Layer 9 of a small transformer language model trained on English Wikipedia (25 layers, counted from 0, width 128).
A neuron adds its activation times its output weights to the MLP's output. To switch it off is to set its activation to zero at one token and run the rest of the model.
A neuron's activation on a vector x is SiLU(gate . x) times (in . x), where the dot is the dot product.

Input weights of the MLP neurons that the questions are about. A number n stands for (n - 500) times 0.00054.
n85 gate: 270,359,734,678,524,584,275,709,160,478,631,538,536,323,407,533,312,509,477,472,169,658,797,371,330,253,691,586,486,727,520,561,591,481,758,709,301,369,807,444,428,127,510,438,482,618,592,505,319,505,417,472,649,612,341,637,534,524,510,640,384,27,524,395,631,429,509,525,403,481,610,243,280,162,658,495,670,658,641,582,151,454,453,485,581,385,580,746,704,447,654,567,568,250,662,556,491,553,463,581,659,524,709,661,466,505,523,888,650,456,399,681,463,416,284,282,591,601,463,533,659,655,644,567,675,340,271,534
n119 gate: 547,378,395,391,531,434,424,429,509,424,474,645,630,294,422,553,408,556,585,709,354,699,606,431,350,373,548,438,205,513,729,659,455,602,561,820,270,443,683,557,266,621,691,597,538,581,607,460,613,801,289,594,400,430,435,535,404,615,335,714,340,781,433,462,272,420,450,315,623,156,448,311,689,433,165,740,367,335,408,531,322,250,372,404,433,451,417,446,309,290,248,380,455,665,504,374,447,527,409,518,627,283,540,461,250,847,521,487,605,875,458,370,479,531,590,627,227,240,396,417,473,351,487,582,547,641,483,486
n163 gate: 412,310,453,444,396,577,552,609,642,340,286,620,459,343,549,346,801,487,488,636,550,644,681,357,327,445,661,430,717,466,642,349,417,440,551,361,461,817,479,590,579,555,617,786,615,429,294,586,682,735,416,617,760,586,329,621,734,409,892,155,386,413,548,508,333,409,399,505,393,487,517,420,585,335,504,213,267,653,440,636,398,538,509,478,356,587,573,298,483,435,447,322,721,623,552,517,337,469,572,335,714,803,513,466,420,534,673,368,453,621,620,534,538,534,429,584,666,360,602,466,866,604,648,792,584,358,611,273
n225 gate: 496,203,235,611,365,603,785,513,591,611,212,414,774,433,263,504,603,702,608,709,336,432,392,576,630,556,879,395,283,522,413,725,553,539,517,561,729,397,670,710,575,254,409,621,558,583,374,401,364,584,555,731,487,479,675,409,513,391,177,628,221,386,434,550,517,630,630,398,371,571,630,458,452,492,240,487,604,445,564,372,313,361,478,684,539,614,629,214,574,469,738,687,469,360,561,274,397,624,292,352,337,595,613,508,478,638,467,269,500,379,435,407,471,723,399,584,417,526,479,187,549,450,479,557,458,701,406,455
n231 gate: 640,413,525,148,402,542,337,462,462,512,487,542,400,676,640,328,281,690,943,600,595,645,458,558,661,437,917,692,447,547,567,318,620,411,563,334,492,546,538,592,582,603,816,254,375,370,603,601,617,389,516,475,437,697,354,555,676,581,517,383,517,453,423,577,529,700,401,228,613,543,508,825,366,520,483,632,636,554,664,556,542,310,728,416,491,526,454,370,291,573,457,509,396,392,756,638,167,296,579,338,429,254,678,558,269,475,383,496,479,513,550,500,652,513,401,583,406,590,297,638,296,549,421,440,343,500,395,535
n233 gate: 542,623,280,653,604,360,478,418,577,410,474,504,792,206,602,649,210,379,681,656,654,576,466,463,560,678,458,487,595,466,427,406,500,479,683,371,341,653,618,258,631,414,608,655,471,586,462,453,428,425,529,625,479,547,356,783,509,534,677,500,651,409,431,686,474,341,484,73,756,566,400,338,828,345,365,254,470,542,338,474,593,383,419,442,435,656,517,627,552,28,771,375,671,483,362,538,453,421,462,582,373,367,543,388,702,649,537,814,607,393,669,332,504,334,425,491,292,513,723,640,487,512,698,416,450,367,585,646
n254 gate: 559,415,517,595,636,729,575,443,331,483,353,405,323,541,419,504,647,576,504,509,415,457,483,420,648,685,423,496,584,396,560,330,610,539,275,373,483,711,770,681,305,427,535,583,612,575,132,530,517,322,424,542,341,763,629,531,821,583,425,852,487,395,584,630,85,618,414,486,648,651,707,382,626,595,359,241,478,196,599,651,329,364,478,450,355,500,513,349,356,671,340,496,433,654,500,470,452,598,376,465,112,552,325,563,723,301,392,453,595,261,570,419,454,595,698,429,346,774,517,435,589,538,543,386,424,294,319,258
n85 in: 636,585,193,318,496,383,385,513,352,450,413,600,318,432,369,474,509,564,626,582,449,307,753,398,277,370,337,540,589,356,380,483,695,404,470,645,404,764,694,452,433,541,645,312,438,378,309,622,247,496,551,330,466,335,703,605,605,482,553,625,453,376,522,550,444,583,299,420,572,527,632,254,500,608,392,689,474,388,335,358,762,628,334,713,465,465,587,291,254,791,273,553,357,569,702,638,369,760,595,658,392,482,561,385,374,678,705,219,274,659,267,354,347,543,445,594,288,233,157,435,679,445,633,533,432,656,548,527
n119 in: 435,598,344,623,395,475,454,337,587,307,405,673,590,323,517,484,562,565,472,623,387,720,475,569,355,402,553,504,263,687,658,587,437,591,566,613,359,529,598,204,98,666,625,317,587,612,472,306,435,661,274,544,189,315,574,629,370,613,311,475,187,752,386,524,545,600,504,487,564,181,399,448,763,599,320,513,479,414,368,437,353,212,363,466,458,479,311,360,341,370,436,517,317,410,387,316,529,538,418,496,673,200,517,484,389,574,353,373,471,582,367,467,452,430,564,755,286,420,463,603,352,488,573,509,731,636,512,414
n163 in: 538,722,742,605,313,465,612,444,634,743,680,520,694,471,659,656,488,565,500,628,278,635,453,423,768,340,504,317,588,520,500,484,248,504,429,238,465,406,698,644,665,371,532,571,417,625,711,155,546,320,419,511,488,555,375,425,303,314,528,652,674,396,576,610,469,437,663,770,435,690,385,642,500,538,380,516,607,655,531,432,244,277,740,655,520,504,320,596,552,663,420,532,653,504,643,290,339,480,636,468,605,468,437,404,391,480,500,555,555,369,420,307,603,473,496,354,524,488,635,484,407,318,450,302,562,416,668,533
n225 in: 442,474,167,559,337,403,642,307,428,589,517,462,492,699,544,229,492,687,643,466,583,575,496,517,692,268,567,500,352,513,532,432,699,415,301,577,577,373,634,441,500,464,650,295,480,426,508,517,416,587,658,707,458,614,214,389,478,629,676,580,625,384,634,492,437,380,772,500,412,282,508,148,428,594,273,397,547,555,466,569,420,454,457,619,539,746,276,270,376,797,565,414,343,404,500,513,441,679,315,384,623,697,423,699,605,589,781,681,614,292,623,559,496,386,496,784,349,569,425,289,592,451,374,714,779,426,825,438
n231 in: 943,665,269,420,439,412,423,557,564,500,380,656,618,400,421,660,440,414,623,508,570,575,556,625,395,472,504,431,566,548,645,432,574,649,544,557,347,632,425,707,262,470,415,500,515,659,578,520,619,390,363,492,496,392,345,359,575,633,658,277,484,659,402,233,604,363,670,474,707,282,547,492,534,366,460,390,452,540,484,295,516,437,424,274,451,573,492,619,553,577,266,549,681,401,346,706,344,678,334,423,612,758,395,535,244,588,146,361,496,375,414,413,438,356,523,570,541,627,614,337,508,438,559,908,555,734,313,463
n233 in: 377,275,417,437,508,621,291,517,711,788,580,810,676,159,574,693,294,320,266,554,730,566,344,197,551,300,405,627,541,723,277,403,393,466,751,517,247,696,562,487,513,496,517,661,464,395,750,684,566,475,426,352,388,433,488,496,456,424,734,417,690,679,376,723,525,504,342,523,548,401,352,635,524,568,359,504,513,504,596,496,375,586,605,334,611,717,571,582,534,253,478,466,517,620,496,396,563,600,400,614,412,500,187,447,708,433,286,396,659,517,504,670,745,395,447,599,415,504,554,504,440,553,268,339,685,443,333,522
n254 in: 666,548,386,669,414,661,686,389,432,350,352,563,431,566,284,335,402,616,435,513,691,717,474,777,381,816,433,363,455,483,197,329,556,551,436,256,470,576,588,542,509,469,599,530,610,647,255,407,295,268,624,496,403,661,752,449,385,453,427,517,650,384,496,307,585,718,656,395,605,308,401,479,603,630,714,195,551,395,614,439,651,147,368,412,345,319,517,552,603,478,378,581,169,546,466,660,513,561,588,402,310,637,462,285,526,636,520,445,576,345,641,638,657,458,550,609,573,721,479,525,622,615,529,430,733,434,314,140

Output weights of the MLP neurons that the questions are about. A number n stands for (n - 500) times 0.00051.
n85: 179,554,423,535,433,629,606,391,754,505,646,427,319,152,417,421,665,413,571,561,606,552,575,574,350,294,280,471,799,535,321,638,371,479,163,934,661,535,808,266,603,245,759,622,435,435,439,846,645,514,733,392,524,383,647,858,541,524,621,727,530,256,495,741,356,382,340,716,595,570,696,321,485,444,548,284,312,588,299,327,526,387,671,905,368,640,732,346,453,344,386,592,588,408,711,437,796,263,432,622,510,385,688,242,272,667,198,457,444,653,320,607,237,500,466,732,524,349,411,451,655,615,563,637,275,448,322,278
n119: 245,386,473,395,467,623,588,319,310,293,782,292,275,567,457,671,905,504,458,556,417,621,447,840,256,509,431,371,401,633,648,538,781,368,663,731,532,441,630,543,448,243,403,551,633,468,327,509,575,595,346,424,147,419,662,476,445,540,416,476,417,477,513,425,693,326,252,539,431,457,706,263,796,741,476,589,469,377,545,486,110,459,366,458,570,496,429,726,598,693,437,606,500,620,365,469,529,357,456,702,612,601,662,673,557,467,746,600,361,303,559,663,415,360,371,505,578,588,604,781,445,625,712,717,427,979,508,414
n163: 638,465,364,491,400,505,467,305,616,782,495,735,590,527,587,339,436,564,429,357,585,778,646,458,206,624,201,432,476,631,462,289,258,379,417,448,439,323,557,281,428,304,668,320,308,696,519,621,374,293,315,546,568,331,509,170,920,460,200,906,458,384,486,437,683,476,533,258,491,780,518,188,309,324,565,639,622,596,358,565,610,368,462,298,686,473,654,312,356,523,611,455,450,595,376,626,791,589,364,285,550,529,427,509,277,700,540,660,500,944,245,486,287,602,405,623,641,389,477,427,397,397,464,535,439,655,666,513
n225: 630,574,171,651,623,633,556,380,564,879,817,647,441,622,671,482,433,630,481,463,889,237,367,568,318,410,674,562,263,601,505,472,588,647,517,653,343,418,412,548,368,434,792,430,574,541,505,642,336,604,577,599,594,442,419,38,420,284,598,552,449,646,678,571,217,613,799,684,781,629,496,422,386,478,512,500,602,226,415,423,434,505,838,568,519,420,509,713,292,621,514,527,208,451,419,381,485,745,624,406,522,433,754,687,481,251,663,487,547,472,772,547,623,527,339,635,188,458,387,397,500,563,380,552,461,752,508,760
n231: 551,606,204,438,445,424,603,722,426,732,542,431,192,448,482,609,349,715,572,591,648,805,587,465,646,309,784,496,509,473,444,491,738,578,288,433,175,531,809,371,317,346,566,716,438,381,319,587,201,508,377,539,379,582,413,794,459,496,341,748,487,482,556,616,664,358,389,542,304,645,426,765,601,454,597,760,504,226,127,241,313,335,429,546,491,393,674,751,363,704,553,448,396,634,400,585,481,831,539,500,452,439,565,702,371,727,560,551,653,373,644,523,468,482,422,303,429,561,587,431,424,379,577,609,425,417,455,680
n233: 476,803,487,514,347,379,824,269,446,518,599,412,341,771,289,251,341,541,441,523,463,267,521,504,671,660,414,632,341,301,610,291,604,388,441,523,536,360,468,345,551,255,553,541,622,315,440,664,295,538,782,691,487,624,353,355,363,500,302,612,564,626,390,386,426,439,495,729,636,441,380,662,230,423,425,314,657,500,380,437,602,561,682,583,634,382,360,425,558,597,384,246,394,421,544,112,629,482,456,398,912,704,680,563,209,387,565,560,243,588,563,219,332,759,452,322,389,662,402,500,668,206,334,500,513,472,711,487
n254: 653,160,804,327,600,736,491,539,513,740,618,341,595,426,738,555,696,598,514,548,216,264,538,185,405,215,552,568,505,294,603,683,743,495,329,557,571,355,822,286,418,457,862,571,642,650,452,907,771,615,509,288,486,573,274,597,582,658,833,408,279,631,500,762,307,524,382,678,632,601,541,631,365,562,381,505,432,645,436,736,461,622,632,634,715,582,500,534,632,697,495,459,637,764,376,401,505,684,405,651,569,564,456,579,539,407,833,451,505,227,636,471,301,551,505,344,482,667,652,482,758,549,482,638,329,451,427,478

Each question names a token from some text and the token that comes next. It shows the vector x that enters the MLP there. A number n stands for (n - 500) times 0.0085.

Then comes g, the gradient of the next token's log-probability with respect to the MLP's output, scaled to length 1. A neuron's effect is roughly proportional to its activation times (output weights . g). A number n stands for (n - 500) times 0.00079.

"at", then "en"
x: 505,514,483,489,625,410,475,424,476,577,568,489,390,395,524,596,535,529,467,432,527,419,409,384,587,388,452,591,471,469,627,602,360,411,449,466,380,596,391,426,482,409,587,431,366,532,453,639,584,352,407,471,449,376,517,481,388,397,492,570,561,572,502,500,490,376,359,432,446,602,468,519,620,530,546,434,627,496,472,581,626,533,398,660,455,430,298,613,420,425,554,469,478,476,615,420,418,641,539,596,562,421,558,586,600,517,471,388,523,606,596,498,466,353,390,735,514,554,580,372,492,567,510,453,606,505,464,385
g: 533,286,430,419,535,491,457,690,397,482,505,554,523,564,556,265,490,337,516,288,404,579,388,559,636,436,438,646,559,491,510,488,617,450,515,459,780,760,564,474,716,295,338,468,558,487,467,494,580,257,473,382,503,455,435,392,740,614,729,344,567,519,397,497,711,663,547,642,557,474,435,552,383,523,563,599,586,572,461,611,437,736,457,386,548,622,453,366,548,659,534,487,388,304,637,547,364,455,700,473,436,418,555,534,693,490,352,386,449,597,329,540,558,359,619,610,410,534,679,389,490,410,644,475,470,467,351,561
Which neuron, switched off, raises the next token's probability most? n233

" program", then "m"
x: 520,249,481,461,455,428,439,558,461,427,525,588,433,468,281,628,375,457,571,570,491,358,449,518,546,537,610,485,543,365,518,603,582,329,449,620,668,480,482,454,551,402,352,559,436,500,564,668,586,552,485,457,511,353,543,597,575,419,522,605,577,629,494,522,500,477,384,471,552,550,620,483,469,573,582,531,455,407,488,339,515,371,376,678,456,335,486,467,520,451,478,669,489,635,571,382,406,497,536,453,421,516,497,521,565,459,567,345,500,381,531,446,473,495,441,581,524,509,595,381,455,526,462,570,424,589,424,549
g: 397,301,569,341,498,443,490,370,694,368,454,490,638,539,495,563,661,795,567,437,397,489,636,437,522,527,551,528,253,577,394,367,460,536,623,608,562,458,588,563,712,311,515,490,269,572,554,491,584,532,538,542,463,598,530,583,404,478,240,468,608,600,654,587,634,537,570,503,666,388,643,367,697,483,629,520,573,395,376,731,468,662,401,486,436,644,422,723,523,512,530,599,661,452,509,591,403,486,246,364,460,563,417,679,796,557,654,510,440,371,512,517,669,462,507,632,505,477,499,623,508,471,558,532,537,328,318,523
Switching off which neuron hurts the next token most? n225

"or", then "ous"
x: 619,443,347,390,451,484,450,478,396,406,506,490,421,418,453,485,412,540,450,537,476,427,307,425,555,526,430,484,473,439,716,547,515,417,276,343,466,502,310,391,529,531,535,480,433,515,557,564,555,373,423,424,414,399,491,562,585,435,413,532,458,496,494,478,499,410,403,462,472,511,588,378,581,618,425,530,514,542,501,541,511,546,448,728,485,572,483,513,526,673,393,483,456,548,593,433,360,646,469,674,503,440,421,600,624,494,517,468,483,531,611,436,390,321,537,500,528,552,547,437,339,425,577,459,518,604,458,470
g: 646,706,564,501,272,521,461,372,495,473,486,322,474,747,644,650,459,306,334,389,424,521,457,610,476,684,520,628,563,479,525,632,543,363,415,517,562,527,506,602,401,542,566,602,490,195,336,629,656,658,332,578,478,522,479,381,624,359,509,527,375,609,391,482,366,383,409,758,459,323,351,469,386,667,436,560,633,447,334,586,541,465,240,493,499,555,475,374,467,519,613,408,459,336,568,405,466,451,583,353,387,618,382,584,601,542,493,548,483,575,534,492,389,511,482,518,337,745,456,514,595,420,848,571,480,557,469,522
Switching off which neuron hurts the next token most? n85

"or", then " of"
x: 620,461,312,403,469,492,460,509,370,389,476,521,440,416,395,548,382,526,463,537,451,402,282,469,607,524,416,464,479,441,676,480,541,443,253,369,457,515,327,430,462,520,540,525,453,576,484,574,542,390,418,405,430,443,542,531,631,473,367,479,497,512,598,468,516,405,442,462,470,502,585,389,529,622,460,537,543,583,532,535,530,503,502,709,410,525,482,531,524,670,455,505,468,553,645,429,372,635,473,669,505,451,445,630,561,464,477,457,502,484,549,469,421,300,500,526,623,572,534,384,390,433,599,572,501,615,486,546
g: 643,288,491,325,458,552,602,366,357,332,271,581,412,429,531,480,525,499,679,384,624,395,514,457,635,507,380,314,532,662,611,687,427,521,389,337,620,525,445,549,262,621,513,304,408,524,419,571,633,496,659,563,450,307,564,428,527,641,400,419,480,438,583,309,640,362,410,534,558,491,582,543,573,371,600,455,216,434,607,520,466,578,251,386,595,510,476,426,661,584,554,598,445,423,521,341,448,438,507,349,611,773,549,613,501,414,558,617,487,425,599,321,421,469,512,597,371,562,431,311,467,644,374,402,691,589,375,473
Switching off which neuron hurts the next token most? n85

"W", then "S"
x: 408,376,414,420,510,544,674,387,516,430,501,503,383,554,439,538,593,493,434,559,561,407,526,550,513,498,529,613,575,461,633,569,444,389,395,660,606,532,405,475,584,356,586,541,620,423,386,619,607,676,472,535,430,480,428,594,445,478,549,372,573,477,501,525,479,482,371,521,422,397,456,522,649,513,535,475,455,498,507,507,464,568,524,609,474,497,598,636,624,334,647,440,425,438,595,591,374,616,452,493,506,501,604,496,505,540,584,404,658,511,617,491,426,734,450,389,565,568,647,477,393,669,492,546,458,493,486,618
g: 435,636,495,339,491,546,710,436,498,376,529,579,541,368,101,404,584,488,313,292,555,338,668,556,652,446,526,466,374,412,501,647,540,413,419,562,451,475,356,522,374,426,590,404,538,413,387,542,396,671,487,445,658,536,563,593,542,491,499,584,758,546,300,253,610,633,653,582,540,479,536,750,270,622,488,529,487,280,499,556,542,430,481,569,481,435,458,391,457,663,427,478,518,508,560,421,461,346,646,610,476,412,469,542,478,494,491,582,320,505,576,702,549,435,381,268,425,347,505,448,527,693,505,442,325,641,640,384
Switching off which neuron hurts the next token most? n163

" new", then "sp"
x: 511,366,470,451,575,428,579,478,522,585,502,567,346,337,495,593,338,534,505,523,448,313,442,541,529,576,526,651,560,452,495,655,572,380,501,538,395,553,547,494,553,426,438,572,541,464,496,569,688,273,550,442,434,453,560,551,460,382,515,464,578,581,572,442,427,506,401,466,499,389,472,623,484,510,508,554,479,457,592,348,589,387,443,683,425,493,438,554,576,264,506,475,583,512,589,481,381,630,578,429,349,342,484,589,341,438,402,491,645,371,551,580,534,410,430,536,516,416,532,474,473,570,473,636,548,492,417,570
g: 359,474,540,193,602,631,630,558,518,457,527,560,659,456,548,489,561,649,605,595,515,551,475,428,550,490,521,475,454,483,551,478,476,682,642,515,484,459,649,503,512,413,513,639,580,502,571,408,539,392,516,592,395,512,443,703,405,277,531,440,666,498,594,275,514,628,329,555,628,456,656,396,692,471,655,565,314,516,465,320,443,570,599,241,518,439,305,412,453,584,455,605,663,670,501,464,611,644,402,605,475,575,625,429,661,538,441,338,355,49,431,570,539,561,538,588,475,654,403,285,409,633,634,578,555,480,487,620
Which neuron, switched off, raises the next token's probability most? n233

"p", then "o"
x: 593,651,324,439,553,544,587,453,445,488,555,448,328,511,615,461,489,574,383,491,433,476,403,508,593,407,372,590,482,531,569,587,477,373,358,553,469,503,569,455,498,416,522,487,428,356,499,530,580,257,587,373,433,388,573,530,415,354,576,468,564,561,538,415,494,402,377,491,404,545,536,451,683,551,530,495,445,470,596,588,571,506,407,612,453,360,392,566,551,535,588,483,545,421,561,484,501,650,512,649,604,469,557,612,548,451,585,398,595,539,626,526,405,465,501,476,398,398,560,383,441,553,500,548,635,558,537,540
g: 439,377,514,501,633,448,647,462,421,533,651,495,378,442,363,423,548,408,672,374,621,445,369,421,425,403,566,336,336,538,550,342,435,552,722,307,506,600,624,667,419,468,641,374,521,475,575,381,342,461,554,603,377,507,565,407,502,613,587,623,525,551,593,709,382,385,575,460,539,326,570,742,584,540,474,635,495,538,220,563,584,369,599,495,335,496,518,584,270,357,632,642,486,330,534,244,561,439,487,545,603,532,463,682,627,530,319,454,569,703,447,513,725,462,731,412,392,438,483,450,350,656,613,540,428,651,468,444
Which neuron, switched off, raises the next token's probability most? n225

" mi", then " bu"
x: 508,361,436,424,556,572,604,419,433,402,571,501,408,490,330,490,460,672,428,581,596,333,392,445,540,356,488,448,694,563,563,561,509,510,605,450,501,432,458,406,485,495,568,464,568,529,558,486,549,526,467,430,435,536,508,472,475,368,590,368,517,376,486,521,374,373,290,433,561,507,411,458,575,584,422,525,506,406,581,393,409,486,626,537,494,446,451,573,475,324,462,466,514,501,545,421,502,619,523,595,494,492,540,738,527,495,395,418,564,529,631,491,521,552,354,442,569,511,589,512,279,528,434,622,631,512,569,423
g: 340,540,558,587,451,508,529,230,257,480,558,544,458,617,443,494,283,737,545,225,473,531,444,365,442,372,427,510,441,463,574,519,302,488,363,211,543,452,443,441,468,330,349,375,307,519,704,613,301,393,372,454,480,540,429,614,424,522,561,489,486,230,530,720,538,582,454,528,607,496,424,616,425,615,533,450,555,611,456,453,475,501,404,372,577,612,378,448,557,566,695,650,310,595,420,403,510,360,526,384,554,437,574,478,358,403,511,624,448,519,399,327,377,342,459,558,439,439,517,401,739,467,250,512,459,392,557,360
Switching off which neuron hurts the next token most? n233

"ish", then " in"
x: 533,391,412,479,565,437,406,348,375,500,506,460,417,465,407,521,525,519,448,483,466,327,354,538,472,448,453,722,564,645,693,558,349,443,558,647,540,597,475,476,419,564,607,562,346,518,587,654,536,425,559,415,408,375,557,453,541,447,515,562,528,601,516,526,460,413,393,457,477,530,383,409,603,556,488,515,585,436,420,575,633,552,509,626,476,478,397,575,480,508,493,466,593,371,443,474,462,600,546,498,465,290,429,665,501,460,548,619,549,539,495,579,468,422,396,625,631,516,565,426,395,494,450,383,501,640,456,555
g: 821,731,626,672,611,655,436,413,554,588,549,444,477,329,355,495,377,640,337,405,551,557,579,523,498,502,537,395,458,565,480,553,319,700,423,623,467,439,579,327,368,521,520,449,541,591,472,670,435,373,565,540,373,539,479,391,468,609,496,359,402,379,324,592,367,388,508,561,476,809,414,520,357,515,495,363,432,484,460,516,522,468,470,402,507,279,588,487,544,674,653,568,437,657,380,407,592,446,437,442,862,425,398,380,509,481,715,481,498,532,412,577,432,561,463,667,489,307,390,519,360,618,642,288,599,591,596,617
Switching off which neuron hurts the next token most? n163

"pe", then " list"
x: 497,499,327,474,313,372,387,415,437,489,505,404,337,358,445,392,482,549,490,519,427,441,370,598,464,493,453,610,558,526,577,558,575,296,442,623,358,449,423,440,571,473,476,428,465,510,539,442,579,403,541,451,350,602,590,566,498,483,685,493,534,471,473,440,601,415,439,434,422,382,560,658,446,646,651,566,648,597,620,448,511,482,496,633,478,444,414,594,541,505,479,600,399,473,626,479,436,528,525,539,495,353,484,628,547,471,549,425,495,550,645,455,407,501,433,553,402,392,614,473,577,531,503,250,592,591,536,557
g: 358,535,472,602,560,418,588,560,588,464,369,508,438,344,311,568,670,450,538,481,511,472,565,420,226,547,597,642,558,517,671,404,474,505,595,506,412,432,682,631,396,323,188,527,546,467,522,655,391,549,331,596,319,582,641,300,541,270,564,491,448,443,586,673,483,451,385,387,402,349,617,563,514,390,472,443,421,577,373,557,384,422,598,413,567,445,576,598,399,466,673,251,256,360,571,376,579,509,374,444,401,347,608,532,466,358,402,443,452,559,401,723,640,545,314,353,438,615,600,444,682,412,388,477,367,570,546,641
Which neuron, switched off, raises the next token's probability most? n231

"s.", then " The"
x: 471,515,455,533,485,517,442,319,430,510,694,449,424,269,461,505,449,503,447,536,567,317,565,464,397,463,443,478,606,469,621,521,592,473,421,607,545,503,633,322,617,407,493,442,514,520,609,554,486,456,483,421,514,553,647,580,686,395,404,536,452,407,459,553,506,492,436,410,525,557,458,511,459,455,438,550,377,476,534,414,488,413,660,735,386,489,437,548,612,547,450,485,511,349,576,455,465,691,497,601,489,265,598,496,562,550,463,551,559,490,512,527,398,501,417,596,468,489,556,402,553,503,405,583,531,559,587,511
g: 402,598,388,506,349,544,483,641,543,472,481,393,328,591,600,481,498,576,585,574,598,501,437,821,426,454,613,554,573,623,531,329,548,576,519,387,515,685,653,510,597,664,477,499,355,396,595,440,397,481,460,503,444,341,562,461,687,438,427,771,425,591,396,792,711,354,772,521,716,279,461,392,465,550,355,437,479,611,402,614,411,515,537,567,428,723,562,438,470,390,428,628,443,400,477,567,654,773,562,356,387,340,410,522,496,511,365,453,453,518,514,632,401,450,422,561,356,520,645,468,587,370,429,626,437,467,408,295
Switching off which neuron hurts the next token most? n85

" that", then " no"
x: 619,515,431,529,546,521,492,335,324,427,614,588,357,407,515,475,467,410,453,423,563,373,418,362,379,562,494,520,496,587,630,574,402,490,481,553,487,506,468,486,551,500,504,628,553,533,424,412,661,509,441,409,357,481,549,528,614,496,550,616,447,574,587,459,459,497,522,445,699,580,481,645,615,671,641,505,372,543,608,481,539,362,446,653,507,559,365,548,547,413,391,384,514,466,505,423,433,660,474,344,484,380,526,543,440,454,466,266,516,492,428,455,457,464,411,524,592,564,529,432,461,575,334,580,553,535,406,554
g: 465,502,522,617,681,504,537,521,340,601,542,581,367,498,618,500,461,337,509,639,615,674,450,379,456,481,498,502,528,620,373,693,576,591,416,520,595,603,630,357,637,506,715,669,462,527,568,637,525,654,338,532,709,490,425,584,466,583,443,451,468,421,420,537,281,603,481,530,641,404,549,394,554,605,486,395,475,358,387,403,554,334,732,523,533,557,433,780,425,619,545,481,366,588,547,402,496,436,499,411,747,609,689,408,374,464,664,687,626,621,751,615,705,336,403,457,677,544,326,523,644,398,616,396,348,527,549,359
Switching off which neuron hurts the next token most? n225

" y", then " a"
x: 534,405,562,402,405,560,736,459,421,330,463,457,455,374,443,542,574,604,512,409,445,502,447,370,516,476,477,524,492,545,607,561,653,451,477,536,614,588,479,457,579,457,536,524,570,430,459,574,575,415,580,491,457,521,482,536,583,617,507,396,559,464,444,437,339,469,355,578,516,557,495,470,547,425,453,392,555,509,563,544,580,478,625,628,630,332,538,580,506,494,510,441,448,303,555,325,384,555,548,461,424,665,583,679,412,443,515,445,697,404,663,674,480,433,440,553,484,554,415,643,482,495,424,413,511,458,513,440
g: 519,668,476,530,582,622,722,246,454,453,628,785,452,509,527,574,458,710,538,444,626,491,460,383,360,425,545,533,455,618,444,454,461,701,499,478,413,232,470,471,515,516,507,453,336,667,524,449,368,239,384,376,527,311,538,453,317,503,428,566,363,437,382,652,521,561,560,629,436,673,525,547,509,591,632,461,290,530,522,331,424,320,494,583,338,614,482,460,602,583,536,425,409,648,306,435,394,517,697,419,481,368,507,476,473,467,491,469,516,449,438,449,442,121,561,558,632,685,563,520,433,596,512,550,560,589,583,224
Which neuron, switched off, raises the next token's probability most? n231

" mi", then " ad"
x: 480,422,435,406,523,551,519,444,416,428,574,455,385,480,346,479,464,697,434,592,586,351,425,431,523,376,522,437,660,563,531,566,542,475,613,458,529,467,455,401,497,513,563,426,564,487,580,504,507,554,489,425,379,516,468,455,418,376,609,397,499,348,465,513,365,382,270,448,527,495,426,433,612,545,405,530,522,410,570,398,442,508,599,551,495,444,417,604,444,356,426,454,488,510,543,394,487,596,493,606,481,476,544,761,516,502,422,474,578,502,635,528,507,591,352,457,531,459,594,488,286,515,394,517,622,526,564,411
g: 444,532,518,386,576,393,353,344,498,590,590,644,465,581,511,437,308,665,596,245,479,403,524,323,458,551,531,473,461,514,613,535,403,484,588,444,529,646,374,516,388,499,576,378,355,557,728,721,463,402,518,352,414,672,564,469,338,482,663,551,502,186,568,582,616,581,659,494,631,516,645,515,391,446,472,305,534,547,526,300,458,486,377,657,532,617,353,282,698,473,588,728,338,627,595,486,583,496,566,383,529,336,506,463,325,341,494,450,370,397,292,406,450,426,494,431,484,404,447,282,473,456,284,448,652,549,570,414
Which neuron, switched off, raises the next token's probability most? n119

" them", then " effect"
x: 727,370,494,395,480,523,412,440,512,414,537,502,399,400,438,587,437,572,469,509,511,433,489,549,568,538,476,717,548,631,625,524,554,376,576,612,504,534,490,511,641,495,515,514,579,527,400,710,527,554,538,473,552,503,673,574,544,406,479,500,465,458,666,444,381,499,474,463,442,616,601,472,512,609,601,621,375,621,608,444,604,215,459,637,492,580,527,556,413,334,503,454,485,524,435,367,505,624,547,480,528,518,487,641,480,378,474,454,541,425,428,414,423,401,500,533,619,490,488,484,573,545,478,516,528,494,624,574
g: 532,508,629,659,606,571,501,491,429,491,577,605,484,509,653,505,518,466,546,491,471,427,447,289,447,521,529,384,479,602,596,497,291,658,513,436,374,418,488,552,780,600,593,346,418,456,318,516,443,345,276,521,483,389,510,599,459,587,634,589,281,448,504,556,657,633,528,425,530,460,269,330,385,419,477,357,487,489,699,369,441,501,528,464,501,584,593,494,348,714,650,427,362,442,447,630,484,408,200,556,463,603,419,610,500,817,414,648,648,863,506,731,481,442,517,543,526,460,497,512,469,503,722,354,523,503,537,412
Which neuron, switched off, raises the next token's probability most? n163

" school", then "s"
x: 570,317,402,428,483,370,502,396,429,506,478,534,402,396,394,608,404,461,554,466,511,380,430,472,584,570,558,407,580,445,651,697,522,383,542,498,472,568,574,409,366,463,453,492,522,505,585,704,588,581,447,335,551,438,504,593,426,403,493,644,573,580,454,537,564,493,353,430,568,438,482,498,448,491,443,662,406,457,521,461,481,289,373,754,444,340,451,448,480,404,479,569,496,572,567,449,532,596,535,486,401,411,456,588,567,428,453,419,590,472,538,604,457,453,510,550,504,441,529,476,525,505,430,553,508,623,495,612
g: 494,440,393,557,437,416,424,652,681,550,520,583,447,664,428,457,297,519,571,549,371,625,548,643,717,607,630,646,770,473,472,420,491,450,330,649,686,389,572,401,492,738,418,365,496,472,318,495,561,659,457,394,457,425,451,616,501,419,540,527,657,603,537,405,481,408,575,441,454,354,709,328,451,594,574,527,230,538,320,571,642,609,533,336,447,372,501,339,451,497,374,603,446,626,504,499,471,445,519,508,599,565,516,623,542,455,233,404,447,414,561,571,451,596,507,164,541,339,326,557,552,724,515,526,435,273,469,540
Which neuron, switched off, raises the next token's probability most? n119